Layer 6 of a small transformer language model trained on English Wikipedia (11 layers, counted from 0, width 64).
A neuron adds its activation times its output weights to the MLP's output. To switch it off is to set its activation to zero at one token and run the rest of the model.

Output weights of the MLP neurons that the questions are about. A number n stands for (n - 500) times 0.00073.
n1: 368,642,594,457,620,294,597,621,548,588,213,625,482,512,325,472,442,293,387,325,620,590,502,583,480,348,623,569,495,589,455,502,698,658,672,511,394,532,368,551,730,383,499,610,612,305,655,462,520,521,509,458,127,693,484,473,462,519,626,371,766,247,396,398
n40: 422,574,657,325,477,413,687,463,446,201,515,596,719,326,452,652,722,472,594,573,507,524,507,652,366,322,523,409,472,401,587,400,359,638,518,487,594,616,477,656,494,341,731,507,553,536,507,302,538,528,808,185,609,765,198,656,613,381,522,537,296,322,333,323
n71: 508,518,494,473,689,552,632,214,540,383,285,418,432,458,732,644,423,515,462,449,605,620,711,770,685,375,451,350,611,467,60,319,405,328,287,485,523,476,589,387,588,525,408,704,372,343,169,543,725,730,489,474,528,292,751,540,535,428,643,535,478,532,748,550
n79: 228,512,498,713,366,458,467,609,598,26,637,544,459,509,460,593,497,645,692,535,302,692,511,652,331,686,507,690,462,758,590,337,542,542,490,336,551,328,425,466,430,417,355,508,606,350,484,653,670,378,595,480,185,517,414,412,423,482,579,503,476,332,624,733
n82: 672,676,696,535,370,467,609,510,424,306,694,180,473,580,460,524,534,545,369,492,432,479,182,662,659,492,748,412,557,555,753,511,547,395,297,523,546,320,694,452,311,216,659,544,435,503,560,420,360,458,529,613,231,492,536,536,613,581,550,608,424,543,527,489
n85: 483,204,460,684,373,352,540,607,458,450,609,525,358,545,574,575,522,410,610,567,461,791,531,457,358,725,464,349,645,467,397,389,460,499,592,688,368,696,538,587,709,699,412,177,373,745,345,593,487,351,703,576,650,423,339,513,408,490,428,490,348,521,254,503
n102: 484,561,478,560,433,737,563,430,482,484,613,511,406,642,499,418,419,178,630,519,494,507,331,707,617,369,401,439,550,601,541,294,623,622,532,537,714,495,467,323,503,483,570,342,270,462,596,364,600,496,654,318,317,404,510,703,503,696,573,554,556,352,555,424
n114: 711,593,612,467,632,466,501,597,403,558,347,385,582,484,706,556,681,529,428,386,494,344,324,327,599,607,500,297,484,366,487,524,412,454,491,544,503,612,521,133,762,470,276,227,589,266,360,445,526,671,387,540,605,472,753,378,649,403,805,555,475,683,609,381
n116: 517,811,484,432,346,715,496,395,418,464,436,533,450,663,268,473,457,633,529,542,542,405,307,454,607,442,594,556,381,679,177,481,549,672,524,696,480,637,377,485,402,316,261,536,500,384,547,655,633,666,628,695,497,276,510,211,355,586,752,480,625,306,792,190
n125: 501,612,363,503,435,758,536,437,484,496,382,499,557,323,622,681,466,470,503,483,436,577,542,554,536,607,686,637,444,345,265,344,379,364,351,493,512,394,482,291,384,528,281,462,434,705,488,673,692,394,655,329,524,646,758,528,148,490,602,322,681,603,618,490
n127: 549,514,446,572,450,540,592,383,266,470,467,412,567,525,556,590,528,598,546,443,444,452,337,761,502,276,588,487,448,600,35,587,192,403,422,856,270,529,743,476,448,585,327,538,398,517,515,487,399,735,404,584,375,412,851,434,663,649,758,480,499,594,557,433
n147: 257,473,585,497,649,359,510,384,627,486,482,470,429,500,289,364,476,404,634,633,520,517,482,465,492,420,597,731,700,466,399,675,336,642,612,690,673,642,414,554,474,346,473,527,299,529,398,455,402,535,195,483,582,542,579,567,367,515,517,596,261,589,618,555
n163: 386,292,464,306,455,248,518,722,398,525,347,409,274,509,493,569,461,325,456,429,583,328,590,399,525,566,447,404,668,533,318,535,595,859,314,459,808,684,750,643,358,370,591,549,538,599,447,383,626,519,559,458,592,460,356,535,653,472,669,520,434,785,537,423
n180: 699,496,427,537,429,717,558,241,292,450,450,393,698,453,562,426,363,379,516,440,960,689,270,372,471,552,629,595,401,348,617,475,534,484,467,582,303,300,245,279,416,706,474,540,710,533,662,334,708,387,471,644,615,362,580,455,506,186,627,577,349,797,685,627
n181: 506,408,435,459,490,644,545,877,439,501,541,462,464,605,499,641,751,586,344,579,535,506,304,497,497,490,531,298,555,257,483,484,242,508,442,405,330,644,243,551,792,578,488,373,466,817,630,628,383,298,399,231,527,464,376,408,487,594,664,741,662,350,631,458
n186: 741,228,771,476,257,312,633,545,403,392,591,552,643,524,520,503,642,561,556,557,579,523,469,408,692,565,385,415,651,695,464,335,387,613,230,414,507,347,351,568,475,400,383,597,483,578,475,450,660,265,414,567,552,515,576,574,389,458,570,533,635,411,353,768

Each question names a token from some text and the token that comes next. It shows the activations a of the neurons there, in the order above. A number n stands for (n - 500) times 0.011.

Then comes g, the gradient of the next token's log-probability with respect to the MLP's output, scaled to length 1. A neuron's effect is roughly proportional to its activation times (output weights . g). A number n stands for (n - 500) times 0.001.

" area", then " is"
a: 496,485,413,501,514,482,505,517,530,504,524,505,538,490,501,501
g: 722,507,594,421,441,311,490,510,377,379,410,375,359,762,500,305,416,464,670,493,447,626,434,537,706,714,345,273,508,500,524,344,565,818,540,536,606,494,484,544,450,399,394,516,398,538,695,522,690,566,476,590,323,674,502,354,525,472,656,419,557,631,360,244
Switching off which neuron hurts the next token most? n163

" 12", then "8"
a: 500,499,486,540,498,503,503,495,492,474,503,646,492,514,486,500
g: 548,466,485,633,493,564,576,527,725,493,535,243,761,302,547,729,654,495,460,644,440,461,464,238,452,473,356,495,408,574,470,423,579,548,430,535,560,535,621,361,386,443,555,820,214,525,440,378,414,392,511,792,371,354,611,393,491,440,346,602,700,487,486,548
Which neuron, switched off, raises the next token's probability most? n147

" ch", then "ip"
a: 568,435,468,516,513,518,500,490,502,493,526,492,500,529,502,500
g: 383,339,596,381,464,466,353,311,489,294,589,288,694,529,641,320,487,380,567,288,420,668,639,459,383,569,432,603,611,589,629,200,563,536,354,585,450,607,527,464,595,573,581,347,648,451,669,632,625,689,582,634,376,653,530,592,575,541,236,527,447,374,601,377
Switching off which neuron hurts the next token most? n79

" l", then "im"
a: 491,502,478,513,500,505,536,476,503,492,496,494,486,518,435,501
g: 437,576,517,372,441,650,512,396,455,681,426,274,591,567,494,323,511,434,674,390,345,562,331,429,364,553,544,340,380,568,423,545,593,320,516,480,567,229,693,748,324,451,446,549,705,648,655,515,602,353,467,686,809,486,749,507,341,403,473,539,583,471,525,461
Which two neurons, each switched off alone, lower its probability most, in order? n181, n180

" r", then "ate"
a: 561,488,486,489,505,516,502,448,457,487,506,495,498,523,506,497
g: 759,442,614,379,451,664,441,520,476,496,604,611,519,419,482,483,457,579,561,655,659,471,245,691,456,486,420,354,293,683,458,366,505,425,251,489,610,676,467,568,571,588,185,273,667,560,573,359,559,599,553,487,459,560,578,348,651,644,622,220,368,489,434,468
Which neuron, switched off, raises the next token's probability most? n114

" The", then " \""
a: 505,504,549,493,504,537,504,519,489,386,497,500,501,561,497,495
g: 588,520,436,448,425,480,561,346,473,281,750,428,369,670,531,561,561,704,551,486,394,874,705,482,567,544,531,531,460,389,422,224,650,470,416,329,629,399,625,479,217,359,393,600,475,223,397,491,419,463,528,523,481,663,469,413,650,639,631,555,523,526,626,452
Switching off which neuron hurts the next token most? n71

" m", then "ich"
a: 603,503,476,510,491,504,508,520,506,486,506,504,494,476,493,503
g: 554,196,474,332,535,470,722,660,417,486,152,457,460,667,785,557,566,469,457,451,495,520,627,512,434,506,536,158,399,538,591,311,486,590,532,277,514,585,732,504,592,270,481,443,547,479,642,372,390,618,497,538,557,540,387,490,580,533,391,624,657,625,563,469
Switching off which neuron hurts the next token most? n1

":", then "1"
a: 744,474,519,501,514,510,638,508,604,487,500,512,513,496,460,420
g: 398,520,508,505,725,720,690,456,474,608,560,402,435,776,616,667,525,267,699,299,503,472,360,291,631,358,540,599,361,676,400,363,470,461,449,425,492,483,346,538,415,631,359,310,617,668,408,586,422,446,443,490,729,406,440,578,578,355,286,572,646,546,404,598
Switching off which neuron hurts the next token most? n102

" old", then "er"
a: 503,701,547,557,501,507,514,509,384,490,502,502,616,522,504,468
g: 429,493,698,567,651,646,621,276,693,403,567,629,570,505,427,486,277,613,478,427,491,444,336,580,654,568,588,534,252,418,543,438,478,486,533,162,413,777,496,362,788,564,682,534,313,457,545,459,368,487,589,482,398,504,612,609,553,459,616,459,496,356,392,268
Switching off which neuron hurts the next token most? n40

"ation", then " (S"
a: 482,501,493,503,459,502,499,506,500,501,490,519,499,497,476,502
g: 560,415,121,584,514,670,469,616,607,474,586,567,458,557,488,497,726,450,612,329,326,655,573,416,377,579,379,576,519,165,558,420,629,552,431,402,592,659,735,314,456,444,652,528,350,589,251,460,427,351,645,345,439,568,586,519,614,551,496,463,524,710,444,425
Switching off which neuron hurts the next token most? n1

" national", then " ro"
a: 490,489,495,504,539,520,504,510,482,502,502,515,479,503,490,507
g: 150,526,368,625,429,451,567,487,557,468,463,510,425,356,711,398,666,448,543,707,589,535,757,378,417,523,332,613,416,331,415,277,512,648,684,410,530,232,494,623,568,530,411,544,587,524,505,509,378,481,513,442,506,663,509,363,769,373,741,417,618,362,607,509
Which neuron, switched off, raises the next token's probability most? n82

"I", then "ch"
a: 509,516,464,506,368,479,504,497,509,376,487,502,499,532,502,487
g: 516,354,666,359,376,209,698,633,585,545,311,443,723,684,505,598,526,545,721,647,279,381,566,329,415,508,386,384,527,329,563,602,547,307,476,400,459,414,531,540,621,660,602,651,486,499,650,425,505,290,522,613,580,569,510,591,598,638,233,450,340,492,513,373
Which two neurons, each switched off alone, lower its probability most, in order? n125, n71

" d", then "ou"
a: 503,447,492,506,508,518,569,499,638,500,491,487,505,501,504,507
g: 302,551,457,425,331,801,376,474,547,626,438,431,447,490,593,396,669,676,511,668,447,548,512,579,367,583,470,595,355,474,488,411,608,509,356,429,278,278,443,471,510,477,751,552,360,636,677,687,386,356,529,664,463,499,427,689,544,467,167,386,707,614,476,565
Which neuron, switched off, raises the next token's probability most? n116

" comp", then "os"
a: 506,500,485,530,668,517,501,694,508,486,508,504,498,510,499,497
g: 562,503,647,583,667,483,256,389,686,432,576,595,657,762,761,647,465,628,461,646,234,498,318,491,462,465,556,455,560,419,607,463,533,327,471,666,387,534,451,490,429,374,394,269,581,260,538,439,586,380,449,510,364,662,695,510,347,385,344,681,527,384,592,510
Which two neurons, each switched off alone, lower its probability most, in order? n114, n82

" (", then "w"
a: 509,446,486,510,504,511,501,501,495,510,539,520,496,670,554,501
g: 491,464,531,341,514,679,620,595,470,439,505,579,667,458,479,584,563,335,566,615,499,255,813,102,472,381,297,560,521,360,484,438,616,613,481,427,467,404,462,548,629,484,415,705,686,595,464,548,568,449,419,699,429,511,627,554,353,580,229,444,669,440,517,288
Which neuron, switched off, raises the next token's probability most? n180

" 1", then "."
a: 495,514,467,524,500,512,510,482,485,496,728,676,497,498,478,394
g: 556,529,658,361,416,469,313,310,432,505,631,549,798,549,488,525,293,700,373,692,570,529,463,519,359,454,717,520,304,424,427,460,479,442,634,651,440,674,733,560,546,445,466,474,560,523,264,310,472,505,382,294,624,549,629,600,563,319,333,655,595,393,350,641
Which two neurons, each switched off alone, lower its probability most, in order? n127, n147

"u", then "and"
a: 497,465,487,493,511,511,499,509,511,500,494,513,501,521,500,525
g: 297,331,835,275,497,691,565,501,426,510,618,598,561,471,817,427,623,470,529,611,797,396,295,382,473,358,582,383,526,506,501,638,460,603,296,436,541,508,560,453,306,569,513,527,450,405,376,521,657,371,548,538,380,619,491,376,592,243,577,500,554,372,548,619
Switching off which neuron hurts the next token most? n186

"id", then "th"
a: 636,419,499,500,521,514,528,527,513,490,506,503,504,515,496,487
g: 706,459,319,534,359,315,753,511,384,855,473,475,362,375,454,513,505,520,452,594,532,576,571,338,442,445,358,363,326,496,340,621,481,387,430,661,650,484,657,606,296,481,479,633,629,526,612,631,527,598,235,574,539,383,396,542,525,673,436,348,373,581,583,719
Switching off which neuron hurts the next token most? n40

"ven", then " a"
a: 498,534,489,479,511,502,563,541,309,504,505,516,504,526,480,488
g: 423,470,467,459,597,583,588,538,288,517,368,543,487,773,362,526,409,481,671,454,428,679,674,752,449,747,409,447,160,528,404,506,434,263,446,489,381,588,580,508,653,479,496,664,605,643,644,427,312,633,429,499,286,502,623,370,513,529,255,608,366,479,535,577
Switching off which neuron hurts the next token most? n116

"G", then "L"
a: 507,485,499,508,503,490,500,500,471,319,504,503,502,515,502,497
g: 358,488,319,621,520,424,559,499,553,553,272,280,492,465,508,297,650,374,693,292,451,520,586,548,604,681,566,415,642,691,620,725,301,585,354,729,602,424,581,484,353,532,371,333,402,567,447,300,395,584,472,330,507,581,386,665,337,578,638,525,491,636,667,575
Switching off which neuron hurts the next token most? n116

"re", then "i"
a: 524,516,500,520,478,506,558,445,496,490,501,504,521,514,495,331
g: 612,424,842,670,400,545,440,478,453,427,560,600,587,621,632,493,369,309,439,263,165,771,597,593,605,442,515,624,455,650,691,442,365,623,494,420,336,506,523,429,446,484,555,366,346,297,685,676,422,446,454,448,517,370,597,597,411,492,555,612,369,410,623,415
Switching off which neuron hurts the next token most? n102

"ou", then "ble"
a: 499,503,487,492,523,504,548,724,503,457,509,602,501,510,207,500
g: 593,582,469,505,499,238,451,588,554,607,443,372,586,527,669,426,644,512,565,483,592,555,415,813,479,376,330,320,408,493,761,440,597,358,555,411,553,406,761,268,405,398,279,714,621,551,584,415,579,488,580,488,331,512,472,416,377,565,613,297,558,704,546,303
Which neuron, switched off, raises the next token's probability most? n147

"ard", then "s"
a: 506,492,497,500,500,504,556,489,513,499,496,508,497,509,490,466
g: 589,525,366,562,327,526,435,590,422,514,448,675,338,390,661,470,364,485,539,443,589,368,287,464,339,621,576,674,519,545,610,463,464,490,409,316,514,727,439,335,210,449,578,675,466,486,554,834,642,553,692,625,251,475,598,276,478,492,708,627,540,499,460,413
Switching off which neuron hurts the next token most? n116

"F", then "ire"
a: 501,483,487,510,492,501,508,519,504,143,503,504,509,512,493,499
g: 470,389,377,426,592,418,506,594,647,395,514,185,498,394,738,317,745,388,376,383,429,512,555,693,582,484,343,355,527,684,316,669,527,364,600,831,654,588,524,675,655,452,418,327,326,529,532,471,460,470,418,467,489,616,489,524,639,525,309,413,471,554,644,538
Switching off which neuron hurts the next token most? n125

"C", then "ross"
a: 516,494,472,499,379,498,500,494,498,144,509,493,501,486,495,499
g: 412,703,402,524,225,545,526,576,708,705,616,604,577,600,485,618,545,501,495,625,700,414,627,617,427,478,185,532,485,418,681,528,587,459,443,484,510,462,109,484,646,516,352,370,383,551,404,577,672,400,356,589,560,321,477,440,596,648,395,339,546,311,450,481
Which two neurons, each switched off alone, lower its probability most, in order? n82, n125

"en", then "\""
a: 469,487,505,508,499,537,573,512,487,486,508,503,514,665,478,501
g: 295,476,498,635,379,475,428,568,465,613,758,424,444,334,422,330,488,390,643,552,387,683,418,455,702,350,618,507,547,599,428,464,445,615,530,534,726,635,670,413,367,840,388,534,505,208,621,551,535,605,449,371,364,468,402,741,539,510,545,356,449,265,530,513
Switching off which neuron hurts the next token most? n102

" and", then " p"
a: 495,442,486,500,522,496,517,481,500,438,507,501,502,481,499,495
g: 463,500,609,399,383,475,448,516,801,317,586,323,515,496,791,287,619,488,536,561,492,530,328,516,402,534,485,534,464,580,544,781,299,407,762,470,518,562,531,487,748,583,444,432,478,478,399,656,516,595,232,529,568,635,186,576,537,340,419,392,364,573,519,463
Switching off which neuron hurts the next token most? n125

"ave", then " R"
a: 583,504,592,502,514,496,533,608,501,475,457,497,513,498,493,358
g: 574,508,561,544,554,517,586,412,453,507,309,576,516,582,569,650,606,677,74,501,297,543,461,530,611,701,678,370,547,538,354,322,560,411,777,576,316,382,635,605,465,464,453,358,397,596,578,450,280,527,345,501,518,357,552,393,457,568,781,545,539,623,403,362
Which neuron, switched off, raises the next token's probability most? n127

"et", then "ary"
a: 491,508,506,526,461,521,499,509,545,498,614,501,511,493,494,503
g: 580,563,715,252,447,401,590,572,459,541,714,519,726,585,628,675,618,411,517,546,363,557,230,260,338,430,590,410,493,489,413,362,598,362,445,555,315,606,678,538,545,507,393,338,489,297,611,321,603,423,497,533,523,680,708,423,377,505,739,558,547,320,464,508
Switching off which neuron hurts the next token most? n127

" a", then " term"
a: 500,505,534,505,526,512,525,505,502,499,527,501,504,493,467,498
g: 658,432,384,604,434,332,270,627,335,586,363,473,337,533,311,424,401,475,476,465,435,587,562,473,544,570,325,575,423,460,365,613,679,616,429,664,431,640,391,420,337,476,301,444,603,464,242,500,708,435,830,673,609,634,543,725,400,683,517,590,450,514,600,598
Switching off which neuron hurts the next token most? n181

"in", then "en"
a: 500,381,493,509,382,491,499,503,506,498,525,498,502,807,496,493
g: 501,281,323,364,480,709,474,288,470,287,385,453,702,424,779,624,566,544,590,505,552,501,358,414,469,528,734,509,637,439,611,594,710,436,429,319,325,614,546,529,658,630,590,470,431,569,552,432,441,284,515,426,562,579,614,543,237,336,593,421,368,493,737,509
Switching off which neuron hurts the next token most? n180

" not", then " bec"
a: 533,508,482,513,495,508,498,465,406,472,528,501,500,506,437,497
g: 491,466,459,528,560,582,457,510,528,424,280,381,384,598,275,579,467,382,305,615,415,565,464,453,546,770,148,504,399,676,477,461,497,603,469,767,698,520,497,593,497,479,460,598,591,691,670,415,393,612,432,146,655,603,335,598,505,546,341,576,578,618,420,453
Which neuron, switched off, raises the next token's probability most? n181

"00", then " M"
a: 545,501,502,499,569,548,500,510,503,478,502,508,500,494,482,486
g: 698,533,608,461,715,656,320,500,355,525,576,492,348,446,585,325,380,629,561,320,589,476,578,605,577,286,346,510,517,340,317,392,557,521,402,414,361,562,565,673,351,700,777,322,586,334,467,584,468,371,643,405,533,504,633,472,626,485,522,345,309,736,605,601
Which neuron, switched off, raises the next token's probability most? n1

"s,", then " or"
a: 501,515,491,491,498,493,511,491,600,481,498,501,500,505,480,498
g: 430,407,496,564,435,375,417,475,335,494,631,638,508,387,623,289,389,384,348,603,492,465,252,317,491,608,410,421,671,476,745,629,492,614,569,323,776,209,731,542,651,613,428,564,519,573,339,512,719,574,328,474,564,489,391,552,634,416,439,559,507,695,588,410
Which neuron, switched off, raises the next token's probability most? n116

".", then " A"
a: 508,493,424,498,504,738,519,511,552,502,557,505,517,538,495,440
g: 569,428,665,728,627,396,476,251,629,500,301,460,620,591,453,612,286,454,282,362,557,678,621,486,580,618,332,599,385,432,424,557,619,464,367,416,388,464,672,733,308,595,645,451,478,668,459,560,686,427,592,333,479,346,677,329,487,550,466,321,484,597,612,370
Which neuron, switched off, raises the next token's probability most? n71

"ak", then "ing,"
a: 500,350,486,502,478,510,572,502,493,455,523,560,962,651,495,502
g: 303,557,542,527,275,757,507,524,342,624,377,621,596,333,557,487,617,548,417,539,523,490,408,619,465,534,765,486,567,366,739,338,572,376,410,391,427,569,612,269,348,570,669,397,537,678,239,536,701,327,363,530,340,592,529,590,363,492,499,622,626,357,608,512
Switching off which neuron hurts the next token most? n180

" W", then "rit"
a: 502,502,497,500,472,511,617,521,507,502,507,517,496,500,498,495
g: 425,635,478,440,742,437,495,351,593,460,463,791,512,620,171,363,584,661,288,631,517,448,475,466,187,540,663,491,380,420,407,431,564,612,618,533,574,517,505,762,494,420,598,298,656,509,311,537,547,333,497,620,436,495,382,444,427,705,677,549,424,520,466,406
Which neuron, switched off, raises the next token's probability most? n102

" |", then " 3"
a: 518,499,517,501,499,503,500,525,586,495,502,506,499,500,498,479
g: 313,678,441,456,676,565,497,449,312,281,533,405,355,679,385,644,733,505,451,621,386,523,406,529,433,715,648,290,362,626,606,473,653,385,581,544,249,524,487,575,636,357,466,379,476,606,559,591,509,183,579,275,555,488,551,422,605,460,653,566,694,399,480,535
Switching off which neuron hurts the next token most? n116

" differ", then "enc"
a: 501,493,502,505,549,496,620,492,347,462,499,500,487,506,470,500
g: 289,647,461,482,716,496,671,489,487,495,667,442,545,325,431,538,500,512,335,491,584,624,467,547,427,524,713,354,281,566,440,477,443,382,552,596,738,396,386,531,539,524,768,519,298,374,544,599,858,553,596,429,308,668,311,448,290,575,492,357,532,586,418,370
Switching off which neuron hurts the next token most? n102

"ts", then " me"
a: 605,499,480,513,495,566,487,495,487,490,510,505,521,547,482,495
g: 614,639,553,456,532,419,760,493,599,316,175,543,379,759,637,467,623,535,508,564,620,620,352,354,440,628,483,616,388,419,309,549,526,517,803,543,385,447,459,519,559,355,335,655,452,688,698,486,450,404,519,549,390,383,482,424,473,517,342,653,288,606,400,347
Switching off which neuron hurts the next token most? n1